Layer 12 of a small transformer language model trained on English Wikipedia (21 layers, counted from 0, width 128). Numbers have three digits each and are written without spaces.
In attention head 1, each number of a token's query is one row of weights dot the token's vector x. The head spreads its attention over the tokens so far by the softmax of query dot key.

Query weights of the head. A number n stands for (n - 500) times 0.0011.
q0: 485420398601642300860534727429667511699383496567511406548358512385695383588348567390073516548685433490421580525535515598414496622761636343554523644496350332518496449500632277535310728453504631483405304629422504554323572445484245416355409664538592355401336433493535479748416546396507351388369529440647539322476652693570409570679544676590387346567376504679716583524405543598493218588434
q1: 396464707621737380797643496546594440588439487366407693526576519656530549536470670522446406557520616592516363421387300552504286564456469296610427522629583609497521615695479594470562503574511314428536627548591837390599417605418573424283511686628515554725533390470624507757601471568656443642348695549522258554579482422542697420650638432448689436392575439360463717293569597192565504558385
q2: 375540387624315487680713585349262439400652626301423542650577568466517582455287580629383156605587645578606545551564496551239500301545656328449509348305383063496439477364393554565395564675201616460169395703412605337676559435537509277365285731504462224915615531701805483836458406542509320424594564458531585525463428542884353786496453411639399341620344524593536606629311310693390564486219
q3: 706389572440554556855447641409592441574350487567617445860435347669686445550423500591488496443620657580517734369330394769383400585604457682504612374508639293306467350425633658567414595735396463440424381504511470465277674393476671141536496508437428431651437681678642554504724435251228586479496610500432556543276439316440724341568558381243618474520492476547706467384397389532417442488563
q4: 444701533373383551359524320500436328352364683649485566146273548478541527371525559624476387286330547584511460405736654583448320344476428350692687343540349653786406359478328557599740362488810660581320610533713484223453447592745369438637460424386694496396488504594373496218524408508786409489523411259484535621610159534465504383580554367633574329471588420352606496432464463456265778447442
q5: 544721742398576331492482430555349220701598457667366671376578612380459372633594604416400528292684543406497474567478535653740481655683434328468403420460446407377586428424434508580551623458585246500529576706394475653614591358519489647301452562598512414730686620538576667500388681729539732546264427721478354351493677295741603489368606601286451540500419667615568577454426340602559466407543
q6: 580584611263451512286417381579496519341373467582717521676693500884545481696306487451669712483500535304721512709391366599559392504395365488389423459548562528330430512500361461269283470590396298464568418409433422646500606446500719249500536529507462721616788606571392662588187660596231496271401593546643471515460516451204583473598244504475574528355421534319341632489592327478327179460720
q7: 605439464407378765410608684629308683409473593612624440564405520328659476616676383590631594239488482462116529407416510410593519668284500646428581649314342605637486246496389634571388476429606488516511634563564458595512306353537566332436460348424428558376362568584574602319614619386458305494579456690597553582437623527489500504684400558571385564418557473879456361432525474520729460380476
q8: 203430423659577626472535465349492519473579546516522496562488373386526458469599545779539475512525615658447469563234579394372655583464710433489476343477606437467687557275562585492780537267357352526477634548646492341620199655605500712281437302557479608431311188416595467621715206459703596560522409574340420529511437555668434443666582611468697628662566521489592356574386354482733460796114
q9: 456544375383608639455594402614459497536565575559448584557445577555465520503539507640527592673500533660352354394331526500436306500469337449506380364624358602704659598680561411549786422385712376560392583587661602548446354556595441646300415325528667323504517430639626347389564283379409483582451511457439515640692256641543473539554558625679524590500382450352597470165446468350567524531389
q10: 388500648452532387438307522423646384464353613400347284598733670198448385541536512404534532520318496572575605429564611454496535413390570708432564465322644402579380523504674443296448618477652303583515526149358413598548614484600527525608612586602429524352477614420580268414386549653604222393582352386515565423606537437205507529183672592245412430346659276797439559688496492606549546406460
q11: 564411076320406545415504372496525517382352479493616507399370349531674407310436631592410369246450657522224622405525521326489407559392524482592656342426534583655354334481482488566603517526560773484301416622424145493500476348629337472604496384295508549441566440480443507359517386586586567398725393545607782473311386655427543666621373551470405606585404616446453541500450559654500576529434
q12: 650378494309278717374344347394575385403519538430602467530428446403456213432526552696482516371399581459373464456544551634532444659315338583435500367308616356553524197457287555552573428632422647436432699615460479631466491325533627488485532206343519306574596514413583358355336378387352444439863417500518777611408457324413500632405534473378426560515432568639431531429461815556551679406424
q13: 355666362459286557410413392295542375589416413564540281687379540473290380275478604551354469345401707507655596342424822478233543532819492550563711141455530366377464285383430482637540615632500406491355439453573597361460730569650618436642583670439356407487410762535539520544631230413488761642599174443475555508215504332488657516406512496388637553749504478583686453634238255557473555718267
q14: 450539612630416292424323504638450447621628509496559800350625730529500728488574541400636546611441625724468558331579593383496605466457504610530771448550605629554413440344315563740562378452569822491450292308702379131496612488368587449862508728479488739359448702569561599537518407704638519514381633443415364303518488456598485286529322244271584443512512565339461463451512360425463721664496
q15: 518441311672420464565423452434626809504516431412623698365306440500445607526473434618359552496480424419567537374680380500661546549567597496553631477548492708626381454516394588397453507618388635451415496363851554238476466396347492594603526803554302543608515598434476692614816378275475504540571790589577484358422493531597629457772203521626557350404265644416462513381618637293566530686432
q16: 571645473375325565300378333456507475580413465757621419453376460416566288496327376508350685373508340490608571468749543789893364446492402364493689596397430407452388292472300569473401443523446608450392562673476489515618642419369428319596511449255582441372580658587337560403561705477493222186479471316456674462347600598500511630430439521519309301408504610676473552540433396479454568331687
q17: 377654321574268635330656578596470704296377605233236535559470549617500482429551578581768464596610309451520451489500450484260234849538327390432815512582430553445653577589612671373624332465566581483597449577573606618556370601748477521648489543640492512449573308608500475377588590469518478366493334307597495468411564599259437348426522610547469478624500413380336314228324469486649321519482
q18: 493576488503435331557534472555604436601423536421348507399427781358574410524401464439284511463627490488472490638647530679743460703318477279394633664366478472551271489444356511471301437376579664454386436571291487360625523349504250466525469649456773382450596531497535347380646843744616446323401557595572525367468707513615386587582623458428457346264383555592458542547413464668520532559570
q19: 588546583725464310222563508575661533410428520400444500513560550409599663619625738578487327881331356256557602416590641692392526346526309419709466517529531564391512740642437550500684512556504754491668426265755586295509692452487590514815441646458518581583530521465551520484490584713508268318496556278794463643635475301323336353424472416295353137640349287372290198288500469388580607687553
q20: 574418570588378387531607522386608388674666439688511438297553508524277687204528387354466379381286547670558478525568621396452613397538669462649383523552554489576624550686359508608452646446652584500567620423542482455294555628454618405326679618367445314535331485396444504238587452398475840650457525630359353574585422303751804583451611373554607577215552398415568578661545354719489747568536
q21: 341428414488750796434532476610313686353808649529671508529384302487388765400517346710660672707478593420428292447427481409535446328375541593481625467496650504507675442500583431512755470369550466500564582516574543516365355401274358689335616287609722521471447445578548354339491165144175699582610504521337483377536456496411559296294546421690439657578650370447759312471416459584617573528454
q22: 831581340600519642120628387776346512355303434429446546432439395592644664549513399479443487431588698334349743627410368571400605406475530394265594342532551520579291558364524566458798450496487470482371397462496472398376393479404422469680528402363708620475488373858244462438694387576426611511442491491778524420526330702354311418477473691852479668722343581496479504456476316790550603394684
q23: 304662592683385181537527500352607600554508505476436622261405819674515542286392422740583773521496608548471405485700341443352615566544478388462843690437508583522389415398402577468328425265656534500394646650353377281567555525537460252586429670554533659234451671555614459709578614637655732454316561508484442348468764574581476363634357448496816527264523525310540393571401480442504428718325
q24: 556475497635526339496625619507546527575504312540493265441609455326549503489515635558468409578523318264656570553464530373479686523376556319590411514403595574357705464538434363301246537500328658508629415366370391277437633285431571523685619485366298537660529490418422655581176584511513490331674604297660582451561528338517692619305507345388306417529604537593286448651507496587616539539645
q25: 615687436705687449184457440728340670461356426582489652554528384530530577596660567340248345521379632538182500428371553438508500478548583536352343533476483644563554578470611483644789614410724410500460414640593508468546345450278516619463368492445646805492508316582467579396654333617684660564066526810544331680737496673550385353616565613772480528624460680357459514461588422339744581512462
q26: 656612550228507496439352582533686543590370357642656366449508645484566550642587387346474649366536595353415575532632521458743620521331279440493579515478496758559297396407426330481413500431636356483563504512348011590338620322512504492566656484276594643353534570562330553185443675621529493377514558414493598357510429377359604612447521553392538555350592473683542575593739523603363515234615
q27: 594565672460603392736585561480643548500344362546558361338295575544656496451504632450467535158659727346241422403550371593488517514665446385508587328536611811545440454429532544592370885559772109491699492584652369384344567598546529405504569337403491522479525560523424596473510467539621740756438387809455393496474622127560792496562547700386479238660650513604687468515369673388454297521409
q28: 462449534662484492600567273641719455275393618452331491491453718564618492382553856552661290379336430732343732500611444487338741659385706112677615552529658272360430657564538825643437404643526854434697381404433389491764420259570641319347525580565527666601500413567488540484278546606698351602532560420777445658373677480447341647444581325339535421679496566536256566319230548403444517598341
q29: 581656696569606413291485678550496625424409491372404488313461727412602515414558447432586668426525694330348406264559310415554488724264551496237729564361674609518553472407608657468430467660776249561601454408554614591595381500396571616790446516386431384431632676569467526575263422369560572528385547713744477438557857566485678353518340507605520512496620721452496419420508343254713231343342
q30: 598734469347245264531616515597519335540416425621576527132496353631578697306432607414492545436606518374500477432649551457519453500683397347493496617504547614629334328422316459558577594473587598525572459804430342090227712705508481304629496540317310625284418519588324578485381515627736611361489412357500550450545266461769523496550406414535566414535492591268565460473542477601479431466650
q31: 724594764641466476281569463665222369536569562614360609252533553513458590750621347311603553387756428332648496485525488631762789518517488413473289617597474701458544584496314558412517504672453232527781611449527874405621372627352720595500365547619500413564387592534321527563600700543398504504360586577695303481657549377913593496623383458580508577319310654488334454390713428343612554319587
q32: 606362351648504357341351602668453396730425606565534610372687504295489405345517665280655577320380276725382433328552451304652463522544336532534288601539661333449542586799555753423466481455648704509469404504478615540747601558365725251414634616500326349533500698456647652652500737608470337440402278488547540552478776400512696527537500433369289609598320537448291545242429492496738588512702
q33: 406476256442445508512586496356217485469233573468534306623476700398702352674413434524283347379589373500489677552651447386651439348528700369627767512383266232587343508330648551378295635528414428474336351613222458536742539545569392435561480376568661604435391465449284411451597645471609242271496465500535666415464461741546344633530444730622331415476558521767480479680508256670415360488428
q34: 485631330097600789695418621418490811363376449140731285846363437458554392573315307680315511753300543330703476219249430480414318850407431780440751390481227373464533530516857400345557324570363401403340401400495476736279520545605204849666568576482597273616745380477550372477580612118295495369593607352601720559411471468268510439473263702600485452565558214477727373517675736348395312564312
q35: 414795643370368416322216206406345359434408728687491612538427426480402329514394476214441515765215336484661514362546861566496259817505376670435541421401391263525655364387694614360853426663562627551342438219373540725346560547711403746627291748628724143585738598538492440273521468572448594528366670701500560491732636581491523324269639401481551666265302448285509544561777584396581569390373
q36: 406497331293372555392434604628462564405315537486480475621553602440634342493305595532665489456455360647437570437691450413617318709242457578490680708375442430539466547458597587432407413310613801453531316514412330659618514504558496330511423287487507429319705442428480418275218605478466291303550419430503755480494618658167476514359543609457310455395410471602404512509545500535487468433672
q37: 500675543378433709394295215539488349315513454164534340608484629414370477683567662467460436340294465368359608206415549319398500522641560432462564378366488360662589381358583543504758496569678004420646612623559488464529329504410670693451627450609354597649533410415382519401365433367660309660508434646555587701714262455423476400339812571648357410459665517688411490472584722471537504592481
q38: 588635823323431278617500493493504422568446513685507704258544377555404518559303622428493484586595550571603463590225612614641481671633410463353263553565676551341471368484384476470258497556454437573485439300452521585484612565515548500652324546503523368549557651572623538697513603892416593530416601577613377314473708403632555447431332227269662609405413527462612736615625515463334366415496
q39: 571660614636510293385448637382515663543551530807450546309549540512458762478579434389466540567355649598415560723659589658555302384647493530525542523533667515369424462762419488585321870462640460533645380523507311621540632512377591442546478520435672714477707603594517591321657366821554482513258389684300309434612627370631619421395671451446209316461615437472481555550474292541402561417529
q40: 272627497500565415631565696446362684553620538560399485538555453500364714529454443504332602616453472529592391590529563443407439294688586625521353418587462606436394579524554231474519455410621523443417422372601475504407635564609326468387587653706595457417515450595490377503602340748472479490385456393384367507453278476280352549209834524636246457530695210582866535670533462687311604522563
q41: 566562517615373474600658743473415587594525704580692660520609550529663392434398370472422655463542477531254329493575418500688472444582500496515535767369468410435534288803408757520186559412439596509330530620651662665500670456444472063355345504468748286629368744420482683806459647492191397500245423569573500493316701533481581474610344573576381592416388439592559514420438572372533532391639
q42: 434663553756451265359419622482489637640363465759578660450627388580552632455508488633541476657388569571638585489534716473533523348466483515578567473551666478353529508448346544389591535447500639500541294161638421302339689423420601329783437826588527649542553624538521765628530400663536674487228512562426279375503622375496640547510366259404549507496544481353353519570611141476584594619464
q43: 389639317514339545301518375422568260590694475684442393493388492508413507378606407456518546318558524497390425463732651537631720567417473323572634651443530500612639374547408414673588442342642770476532678707370409286329465433533384516344579477464624496307441440483313611187312421260627619522442441598361563564569264517556546503362753335581438585445482643483576559513364371658615558522649
q44: 377370201357558422582435525647728539553412365280396407655529535602483423297370640455591308538379472605500478617691195283607315448387442430559815634586300445533500635641547425448404472474591484524450331616450465778707461436384474524496590466434489854444668461379658401409445558405677411481541480458500637439434460783327471626456431647579444328537629515394290610425351496520466471653486
q45: 673493644621394520641503439766722314361464532553575475543448588541624523531359454468617762330563470640515517435538376670540703436452580452419497644497507473468387313426297630440333438444482625515602600366513370517446613507535594089581524389466457649379377450662490680516376623532415239494461654216707580567335364365251497447516396368415549551401547453455549408482534528509371469473688
q46: 748424599671484690522320643175694857430563396439572626381419573427453610559616253774301450572422479374488619472427565509517575589479838731391414509416791352543496391477383486557500460595364518434471418361575344526496378175173607598487610500342442370768439725453480572346619390389273670587431696780340414326604686444447702545393662428557561700186542682692491739655365509612588526479688
q47: 453387370604310485407512663577617424678649514528362468484559766251201643684587504178614504728547259715677214804654545407512500387622507370575536556605345520392770395648706475564242664340463555526843439452496530607666590577415528578536527484568352483317404404460449695432303621467530343546578289410380471416343601625428578526371436500322408346399515356482484367486328597554500512614662
q48: 569419394500473488220347330340601417520285472429539479780426605421580320581479436487390601328509730550426675589545481605484521410574397562434648171436369410504160441412464588663409790600344338545270405450598445570577507454408578186630500572382560604331617624481659397691676508675613484449465415624573595336218435653401306743618438806504496364605138641653281574584455450649427327692304
q49: 545526575455334743597433327429496518617608650586705434294310553516585409447616441695538688091582496523442390579496417582653602395702450416637527484448441481524393297340211537625428554624555390458511728909556599381668410641422546500254591254579619616422267563535482436591752523393496511520576187274429494518348353308676530628564457486566492530605481508568519213442383473500518485515285
q50: 589517723742539503418558462728338560316493637870484664348469422403548700625587626585549339467444298500318659497427553586510691393476669413464413408599511555516510443306349568653574362543522626554472426397731547350482503450450647401514403583582453581629301425600400604620540248616473514655427511500709288461478376490463325547396411399596610575550490471529539434559583443557422841444343
q51: 503514450479627666507576548500417675436452541593457353504444534448325707664694420511556226489365554539468399652451503428497428388525585570530584432662395441333689611590497594568511569507569582515562409346677541809732454641425355780540653460554573518778382438519558582256707403485433432444507213376493358656421510451284528450297513579557596497525641296549578521444177220522412507528430
q52: 478487269390463699473496323570398448491660661637657491737719663543405680420350481422562601462452582636286357395338555495425463554617450653466531505500694473521522395712500413797438640372306562500500600898661457325359595740431473240215593509577356859555431198285417513611209096491287613592547490379376604404102096404362580603220483634385381566537641411336608663635424670533358441679423
q53: 556220202670745606427345489552582562388294500462575377629436512291653489496508457562361540373540493634442616419405454369349597347541732545582783316607465481617547635532778455404639692504531371525489380361521576662642260554300500479492414543558418623446412419615479479626557358108471412564571405512697522381462463760238619551560325718705485482558441586641580523446459569510602382459460
q54: 602500428496320409514451558729375444240614385316117422243558577437433779451528533224823322552756313399532612695667466297522579401477563432606690867566435581488409670326527762592543364372486538510775339679334439468580364570670364702814478378488308633231307469467317441097448714598650465532653377561425552358561558685526247366466607475352422465514553500601359282600540578782214514361621
q55: 379316328361287626694570414249539458344342326213507427652441208572690323406351582645547331512555657380653359797393650597438194548468629476578611436446406335399424411487593670508563732629178500465492534702391515575600426626658408556565304274525475379565593280460580482534482433414579546535904526566301649529425527526607438606673376559342685338545469599441516497521394706442385420496417
q56: 541213147274365747496585459476459354500427464458539380636507400367343490613565446429579352402448436425531407506292543376581582553306523510516330430564432668592477581574727500570631435507436566523510553391510647448507390400641437628383654396484486216528345513427439413309480438295323617583859436576575660571422387407570551497584526536468468615652313421590556488371397627604526653469470
q57: 449401622591483253511562606598379496596500384451339538627633397702397624500422596322721488582472604497740430573526598572420542370430389537511362504638649673167479792623540448466308486553389567516580360352459482500551694634576444468603632724544354512553538561500469780592436606870518633500521423458431318493362500258664719521438518361208470402595555461358552580628581352551282448441705
q58: 645771592387518676630617653516295737340554408484511504525405428462493526465434274585559517642449627545315535325369413512341398683409715436361516443473430421489573476411672474565479391605434390535320458504639596794425351463622452556638362285256760178676682430709537345360445194314360485697459739624582511640507594589489559443493519530801569647711477430545752524577496399399255704362382
q59: 357538167410443504255384240590421610229516416492723453453557586622645576462229626535625451520488603616514674511676438488504535328447603504471680519571457527692463750381586566457625623419532610475470386594479246393708481602402504366555375357403544773414683325666384489413376394393540474324428592496481666493604375731441508548447225632594430410535309694168292431514545441403336369542471
q60: 374703423436576595412714658448276765386547476588527349628439623535325610541298466693602553500311615585692374315422535504368381523615531442364529416504555684282449546254613686584461500571665526437375342383746512545668503593676479298555614436726798552318559460667485381473576321491414568569477177462460423706370618332306468284339558515647513412655665342561884263620553164571400438565292
q61: 355377604526685231711515463529548460518674530623362696516710524605538443481370659435635645634556500578470339694598404550607333661380479511401236649563644661435583700794541334462286457454566801508511398481483511609567497407535477430249418633639578460535676496476715465769269474746468394437489763688374380531561667581464570471496571454277420625342463629289481718417459608309518439410590
q62: 515549450496500387330504597452534660656655395677575438551477597516437385417433340415519743262536540719524485617682325732803449463424458610293511731400379598410318512423326610627293389465484774467366471492549569523801633407342363256628534386309578420244565739566549546439596739630417368319318314398440593532326836556373463605570443468477427500504437626578462480473466261527461485485540
q63: 605637656707545405575512689452557406610500590579485550462528469561689539378526458325419382487456457574610549469680442529512635312675466345693377703656281407563622604850516531550453762583483383473766468408714980463457500844383545290542411585585542298525500536421447641710368613347496302605203371496604305709592476492740580480610458477705318329550452318370521521279460400226614385427644

Each question shows a short text with each token's key, already scaled and adjusted for position as the last token sees it. A number n stands for (n - 500) times 0.0029.

Then comes the last token's vector x. A number n stands for (n - 500) times 0.016.

0 "2": 581278603679468199485697506524477789804575154534662572503283272652593299464305541373467363297210314800911447717629188137329457128494669501518355650620269437634774466848803190645669475298498254
1 " |": 523230598660466204494745561519548819828612113469603552447238254669564274495295551353441385280198288809921463718656224096296414100459678498497360658623286491632779502867846188658640481264456179
2 " ": 573231602684468192537730476517522844855574095515661557485267226599541290496237559364462366328205338811919441757580257079241472072430720547437390704625243425614784509924875183619684415311499200
3 " |": 526238579669441221513758536500542797824579121481622566463248225660541314482288559356442428272231300817924486731632233101265456098446673518481364665630273460618764517865822185658647479274489185
4 "\n": 540259575676456210521714536490538795807609163506622533460262261618507346472294566392472406311208305795900472735623262132286429130461673533473387692626284438673760493858798204614684503304492197
5 "|": 550252635648483235476697571528498814811633158493618531471256250660590314478336544375443390324209280798878474699647227117315408130507651480491333691641299442655754467851812188637672503284475192
6 " ": 540237610672529200501714516550480857866618142529658515469256258620595311457278581390463361364211298779878436713606242090257439089480670540453330737674283402650766477896864156645707432282495187
x: 509482537498461588511494525501507506509517479514517526529510476507506512509525495519492493505494558486503527510481502523508501483505475487505496446557512510528498503487500503539507510503507466062492496511530517504478470490489506477493520506486525512511530504505508487538529462525501509535519529530484450486517479493517502516548490506538500520529409543482504517458484523484524509502472
To which token does the last token give the most attention? 6 " "

0 "8": 581275602678462202485692504516478786803578159535663569502286272655595301472305546378469366299210310797910446714634190141331457132495664505522361650619272434637772465844798194646669477295496252
1 "0": 558179627679476186494677471471598865882654110478665514485250263629526271556188599357434359326139329836942471765618225080306416081468695517471366673607230416653756494904878220605658469283493154
2 "6": 570152615676475170504698484465585886880666107491686532482249255630543266561198591316443351334127332855943488778610218066296425086488705537451382677606246432669777489899879205591674457273507146
3 " |": 546218603630452198491749539511545835814600114484605550449237263642574268518309559350445388305202336825900449732662213097303431106467699502486373669609283467628799521849846189636658463270463196
4 " ": 578234600677464191540726463511512842842574098529656565482271228589552284508249560376468377341217349813916440755590252078246476082433720553431387691618248413604786517913874189624691424309499212
5 "3": 565234625710436224535690499466553786820651120514659537460279260619493288547220537375417381332227321813920474720606261106297445126431645523473380643630262431621744482887830229589643492281493214
6 "1": 560215611713452204545700471463586819856635085479685545490270235618509269548193584387416364313180317835960473753599253088307439097425667542454366663631235450619738471910852229598635494279513183
x: 507503551511498570524503555508489526523499478496512468550509474492513523486514499475493493528502507500587476518491498548487498501503485518500517503537499494522506523476493490482455515511502472047497501478514564512463518507503489483509530502529471495532528498502502513533491493524470511500513486520476449520507505456505508495499519496505487476508517529499496502502514492479542496487498
To which token does the last token give the most attention? 5 "3"

0 " Lexington": 589273607677460203484707505519469785794571159531668575507282270659605313459326542373472373303215320807903448718631186147330477138506666506522354651625282441642778467833789181651676481293508260
1 " Avenue": 574193648651480180485682476475511819830595153517707506499302267643597300545299550284448345364202354820879465736618220113324495137524653549507373647610304401659741500844825196606683462276534215
2 " and": 552194626659437203499702507508492810823557161507668525488301267655597256517302541276479346294229347794873460750583219109293421125521671530513366669594306433658763534840847208616719455322541185
3 " Love": 607236665669483229500682461474501791792592194493681498546301281601591363475334573342474346373226334832840470736576251157333524166513645558488335699634329391652724498818761204585708477299557234
4 "ll": 580160623652475234489683463461547840831628176479741515562321261611590368571295633340460370390167375839851478769592252158317480153552659551482385697619276391635705507820784185574711479274584171
5 " Road": 583199621639480208494692444465517794808569179521714510537290294626576353544297595305444364375223385808850468743602220139340515150542649563525390626612295389631711513797791203587672462298562216
6 ".": 558242564668449212494682506504535771803601162492650547469264287642535284491299557324446356314205351765896499735649237112342423135510659545502411631593284434663750505826820213611653505299502213
x: 517490494527513550510481499532466507522498500513472508553513489512514530468513494506514474517507477520499521487506486478485485517521513515515468514543502515504522541470529505538507482505510510094501480491506534488481478495500531501511523498486460529512493483545504510494529483498512481547498536507479443483498508530493495464476538482544527474509494497499515518522475527485546528492502
Which token does the last token look at most, and with what share of its attention? 0 " Lexington", with about 50%

0 " were": 586274599670459205478713516527471792802564156532662573510275258656609303456322544371478381292219313804912450721640189133322454125498670496518340650624276437621777479837802178660673478298507249
1 " ": 579206557645459183533724474500524853851543115510673570513278187598574320501251591363466381354222330836904460780604239069235448070443717562404377713631237365601778586913861176581726419304505178
2 "2": 554205578672437198537686486453570803836625122493665546486288232619511305548217579348406358329216301823922499739619247101304414115447654507459378670612244388626727538890835237554653470285484178
3 ",": 522240597705423198547694518513560786826623133458626534441274247687550292509258555349437369276196314783924458728622237123321440128455663532487376667605261460704771446855835230613669516302487191
4 "0": 571208632696456184503647501445579810821653147484646521495306247621519322542206574395437351334162289834931433732595241114326405124423692514452366700614240426609735553907831266577669536268503185
5 "4": 574189614681473172510671507448572840835672140508677549500297234615529316551207582357443350342161295856941453749606227095302398117443707520429392697627240433622769546909844240552692516249504167
6 "9": 575174630677465164517682496441587856842673128487673553502268245609541316550200581344449355344141310869944462765619230087304403113450722532434398706614229425628782547920846242557690496246501169
x: 499522518563465533499481518525487519508478486506504473545485489493485535490508501488503480606499516508588516525521519506487504491528509519494500510522521479543491496474511495510452549512493446044507496472511527515480509500498508493523542531529512501472523513508514520520486507512486494521521466515495450508517507484513474473530495478515503506523517492492472484511474493509489462503471
Which token does the last token look at most, and with what share of its attention? 4 "0", with about 40%

0 " |": 576277607680470201463718523522483791802581157530649586500279270666602305459317535373474368296212312800907444717653176133325455125503666501525357645631280449636786487839803175651663478278483247
1 " ": 571223589672465183538736475510518853853556100520671552485263217593551299494248574364468370340207341826911429770591241076230466063437728560425386719630236398628792534926870175607717407307506194
2 "3": 552224619701440211530694512462565794828647126512664528449275258624487289544219544362419375329216311816916470724613253111294425119436648520479389661633257428647752487894827229576661479280491202
3 ".": 573250611705425229525685521495561758791649143471628544426267246644524277484281535372428376287203328793909446719624256135340438140426661516477429684616284496667787470844803238607643537278507233
4 "0": 575186593687482216468686491457596805841661129477690500526277290619498292526210598405417348313187309840908474737592241135313433111484664515479406712654235460596730508889849232580638521254542198
5 "0": 577167597682482198466698484453609833858667121479695503525267289616497288542197606391424347315159325851918465758589231121305433102487687518479410712647222465607747505896862225572646504257547184
6 "0": 584155599673477187462709481449616852862667124482694505525265291608501290555198609378428351323144349858915455771586223113301438101492701523478418713637218464616762506891865220561649485259552183
x: 538490543547483552497501523516512525586495476509483487558509501452466505475513463481508506539497502530573532501517535524470495483506494512501526488514539493531510511457513500530470563484494480047498462489537501521470511485488481476516525502506535505475521528510503521507510492515495473515522457540482451497510508465526473491498526506498473487522497512507489476509478479518556495493515
To which token does the last token give the most attention? 3 "."

0 "no": 584280603672465214480709508524465783789568172534663576510280268652605321450331539380473384305222325800899456718632195147329481144504658506521347647619285433631768470825784184659674484300510262
1 "ka": 565149606666481218511706496475540858838640183494709559515275238626609350519286588336426406386200348854910511784619235105277482149511654555479323685627278386676739527831798186617736481253538173
2 " Sand": 582207657654471215532676469499509806828563172507699533516300260624574348524271569255461353366218369837884504774602236104312511149530641549479331662616283348661719479820792195588716466318518226
3 " P": 556218652636497209520680439528492796841543156501709556518299284641548334541257571261421354365256372809894484770594208088303481115533674556451374608641256372657709508809818184614711450312540228
4 "lain": 559199607644474226534671407496559791838590145454701550516331280627544301546275577277435360347216384809885552780619251133325542142552659534489383621577269420673686479807809206601659453313524239
5 ".": 543231569661472190503666490519540783813603168485657564471279272655562277490296568290427347322196336780913511749659214107345403140516675537479405635582275421654752523829823209604676505281498213
6 "\n": 527227555659489186475691514508526799816607174514654530485271304644542310486292579317440342327207308784900508736610235114310421139532663545491392642605289436651744515846828198614670476289497192
x: 520497500525516606503511506514503520507500492499491502523516487485498534483542484480504487541477474506491536499500508481493491519522506496505520515566492483520505527504493503517527500488520499091500513512532507496483457515482505498497527512475500513502481492505495499468529486475498520556488521513486447515540495524500501448499518512564486505508506497503492500477477501493534529498492
To which token does the last token give the most attention? 0 "no"

0 " housing": 586271595678458205480713513517479791809565156532669564516275258654601306450319550376481375287210314805915461724646189136318466125495663507534344658626274434630777472841797173656673474294504244
1 " units": 590203581667437193460741511480561808847593157501678540516299222608555310533285568323498409303208350810915508762633224083267448104495653571489373661604273405621735504829828169633654463296539186
2 ",": 549229589676436166505724542516543827825604144490640570481284219652561309519286539324501384288173353804913462761631203089285424117488711549457373685592254417688788500862848201599707494317509172
3 " of": 568258598673453190499606526526544793781585144477621565497344232631555295509314508313476378293185323792906495721557238126321398158434730486470349676565261442600761492872803249600704497355508214
4 " which": 594251650670447205465707555526531792795626154477625570513287250642605334480311519313503375318207319800891470715630243102316383116483663495505347676598283449639775513842818204600658516285499192
5 " ": 575228579673484184514707492521480842842596141521670576512303220594585327469273550334508342346219361791883457741584238073252463095475709574416387717650263402612758538888862189578700444307530200
6 "1": 557233592702444218528672493467533788834644136479669551499303240605531303522231555357453353334226344783900483714607255091304421118466646545446394681637260409627708505875835253551626491291516196
x: 504456569533478541498488521525479511506497494542471493510515514477534522504543496502478459555513502518583474522505500545503501506505466496514475513539496474516494530505500486530494493517504479065526493481479581495492520511501501482521506510556490492492500480533495479531515499523487492528530532482471449506529504451528522472502496497508515479519501521485521516495484505487499503494466
Which token does the last token look at most, and with what share of its attention? 3 " of", with about 40%

0 "en": 586283600665459215488705507523470781789562167526660577509279266658604324455329541374472384303220321803898455719634192146328477141504670501521351646619280435635771470828782180653674477303502261
1 "ed": 543191574656447221508684493477561835846606137463684534517284264629573303530290626334440398335180304834919537755649246133279409116492691491504356696597256407643724527856809189636692445265499155
2 " at": 571249598638423228518673516510523796812538147483623516506239258633539329506293580333413387329209322789888447728617253105298426106479691506518390655605244402693747512844809216591673420333489187
3 " the": 578224632632438255478710529478499821826575116444666502512230290611549285528293567355433351370242334840845451727607252120287438094524655493459400646632259408672728552892843219583661426307499193
4 " ": 572228608677453222541719459489472837847573131505674520487257249595566309514242572365471356390245379790842396733560272088249504085470675585437400682659278389661743546886863208585677397329532202
5 "3": 559222623709435255546692472447524793841648130485687491471247280612489288549201569368423359367242348802878450719599279105297466108472621552476402634666276418684708499871840242564633466300522195
6 "1": 551204607707458227554700455446559832876635097460708500499241256613513278545179616378420341351188339824918446748593267086306452085461646568459381660669250436677709487897861238567633465289539162
x: 522504554515487548548508524506475514551518471529509476544533489497523523491524499484491482530500499503577463533482512532513514475491477504504484493543534501513497533505455483531438534509507477052505498496514553495470529510467493471506527501513463501511501498508516520525500502521468523525522486501487450508492491431530513486483497470498497473531509511497509519518498477475519507494480
To which token does the last token give the most attention? 5 "3"

0 " ex": 591278590673453203491714508532471788803556153528660572506278256656602305449320550374466380291215312801918450726634191132321467125489669502520349654621272433634780470839798174656676474302505251
1 "cer": 590161577696456201517737482478563849855612130467682529509274229594536321500276637366434387342154274850936543800613247116284451108487647536497339690590258391652717525869812170642696488279528143
2 "pt": 610159596656460206475716485484562870862605112495691532547264221619533333550251638343454378309134300857944527773623242110297437099474676502535336679621252403603733500852813161618668459289509125
3 " ": 591187572644463173515712461512529863856573137506668581509289219600543330519237584321471370366177381811905493799567250075256477091471701559421399676602240361624755537884861175592705420332524177
4 "s": 565226604672385239553711464512549772840569120422652540483302232616513306538284562283416400316231409769922537763599285098283508115449641524471362619570246385592677458825814204646626458338536217
5 "cre": 564188570680408186549720430483528807834571146508677569502302221613547305513296597310413387337187352807971558780595239094288462108466684546480372654576229406631709493852826207611680480314546181
6 "en": 549162557676442195544714458463540868866600145475721562538275225636557338546259625293453377337149345838947553814587242093258484120506717545473363642595229408652702495875819177605697455308550142
x: 502544551536502489515493530500491516535517481467535527538499506509481497467515495511466477583462523471519488555480505539498516547519456500494502575520505484536493503508524530546503483483483498046504529495483515483503514484509516451522524490504548510523495470525506531484494486565485523517430509525497453469550573527490496434503545483492458513484484499511474511499509505512518515497506
To which token does the last token give the most attention? 4 "s"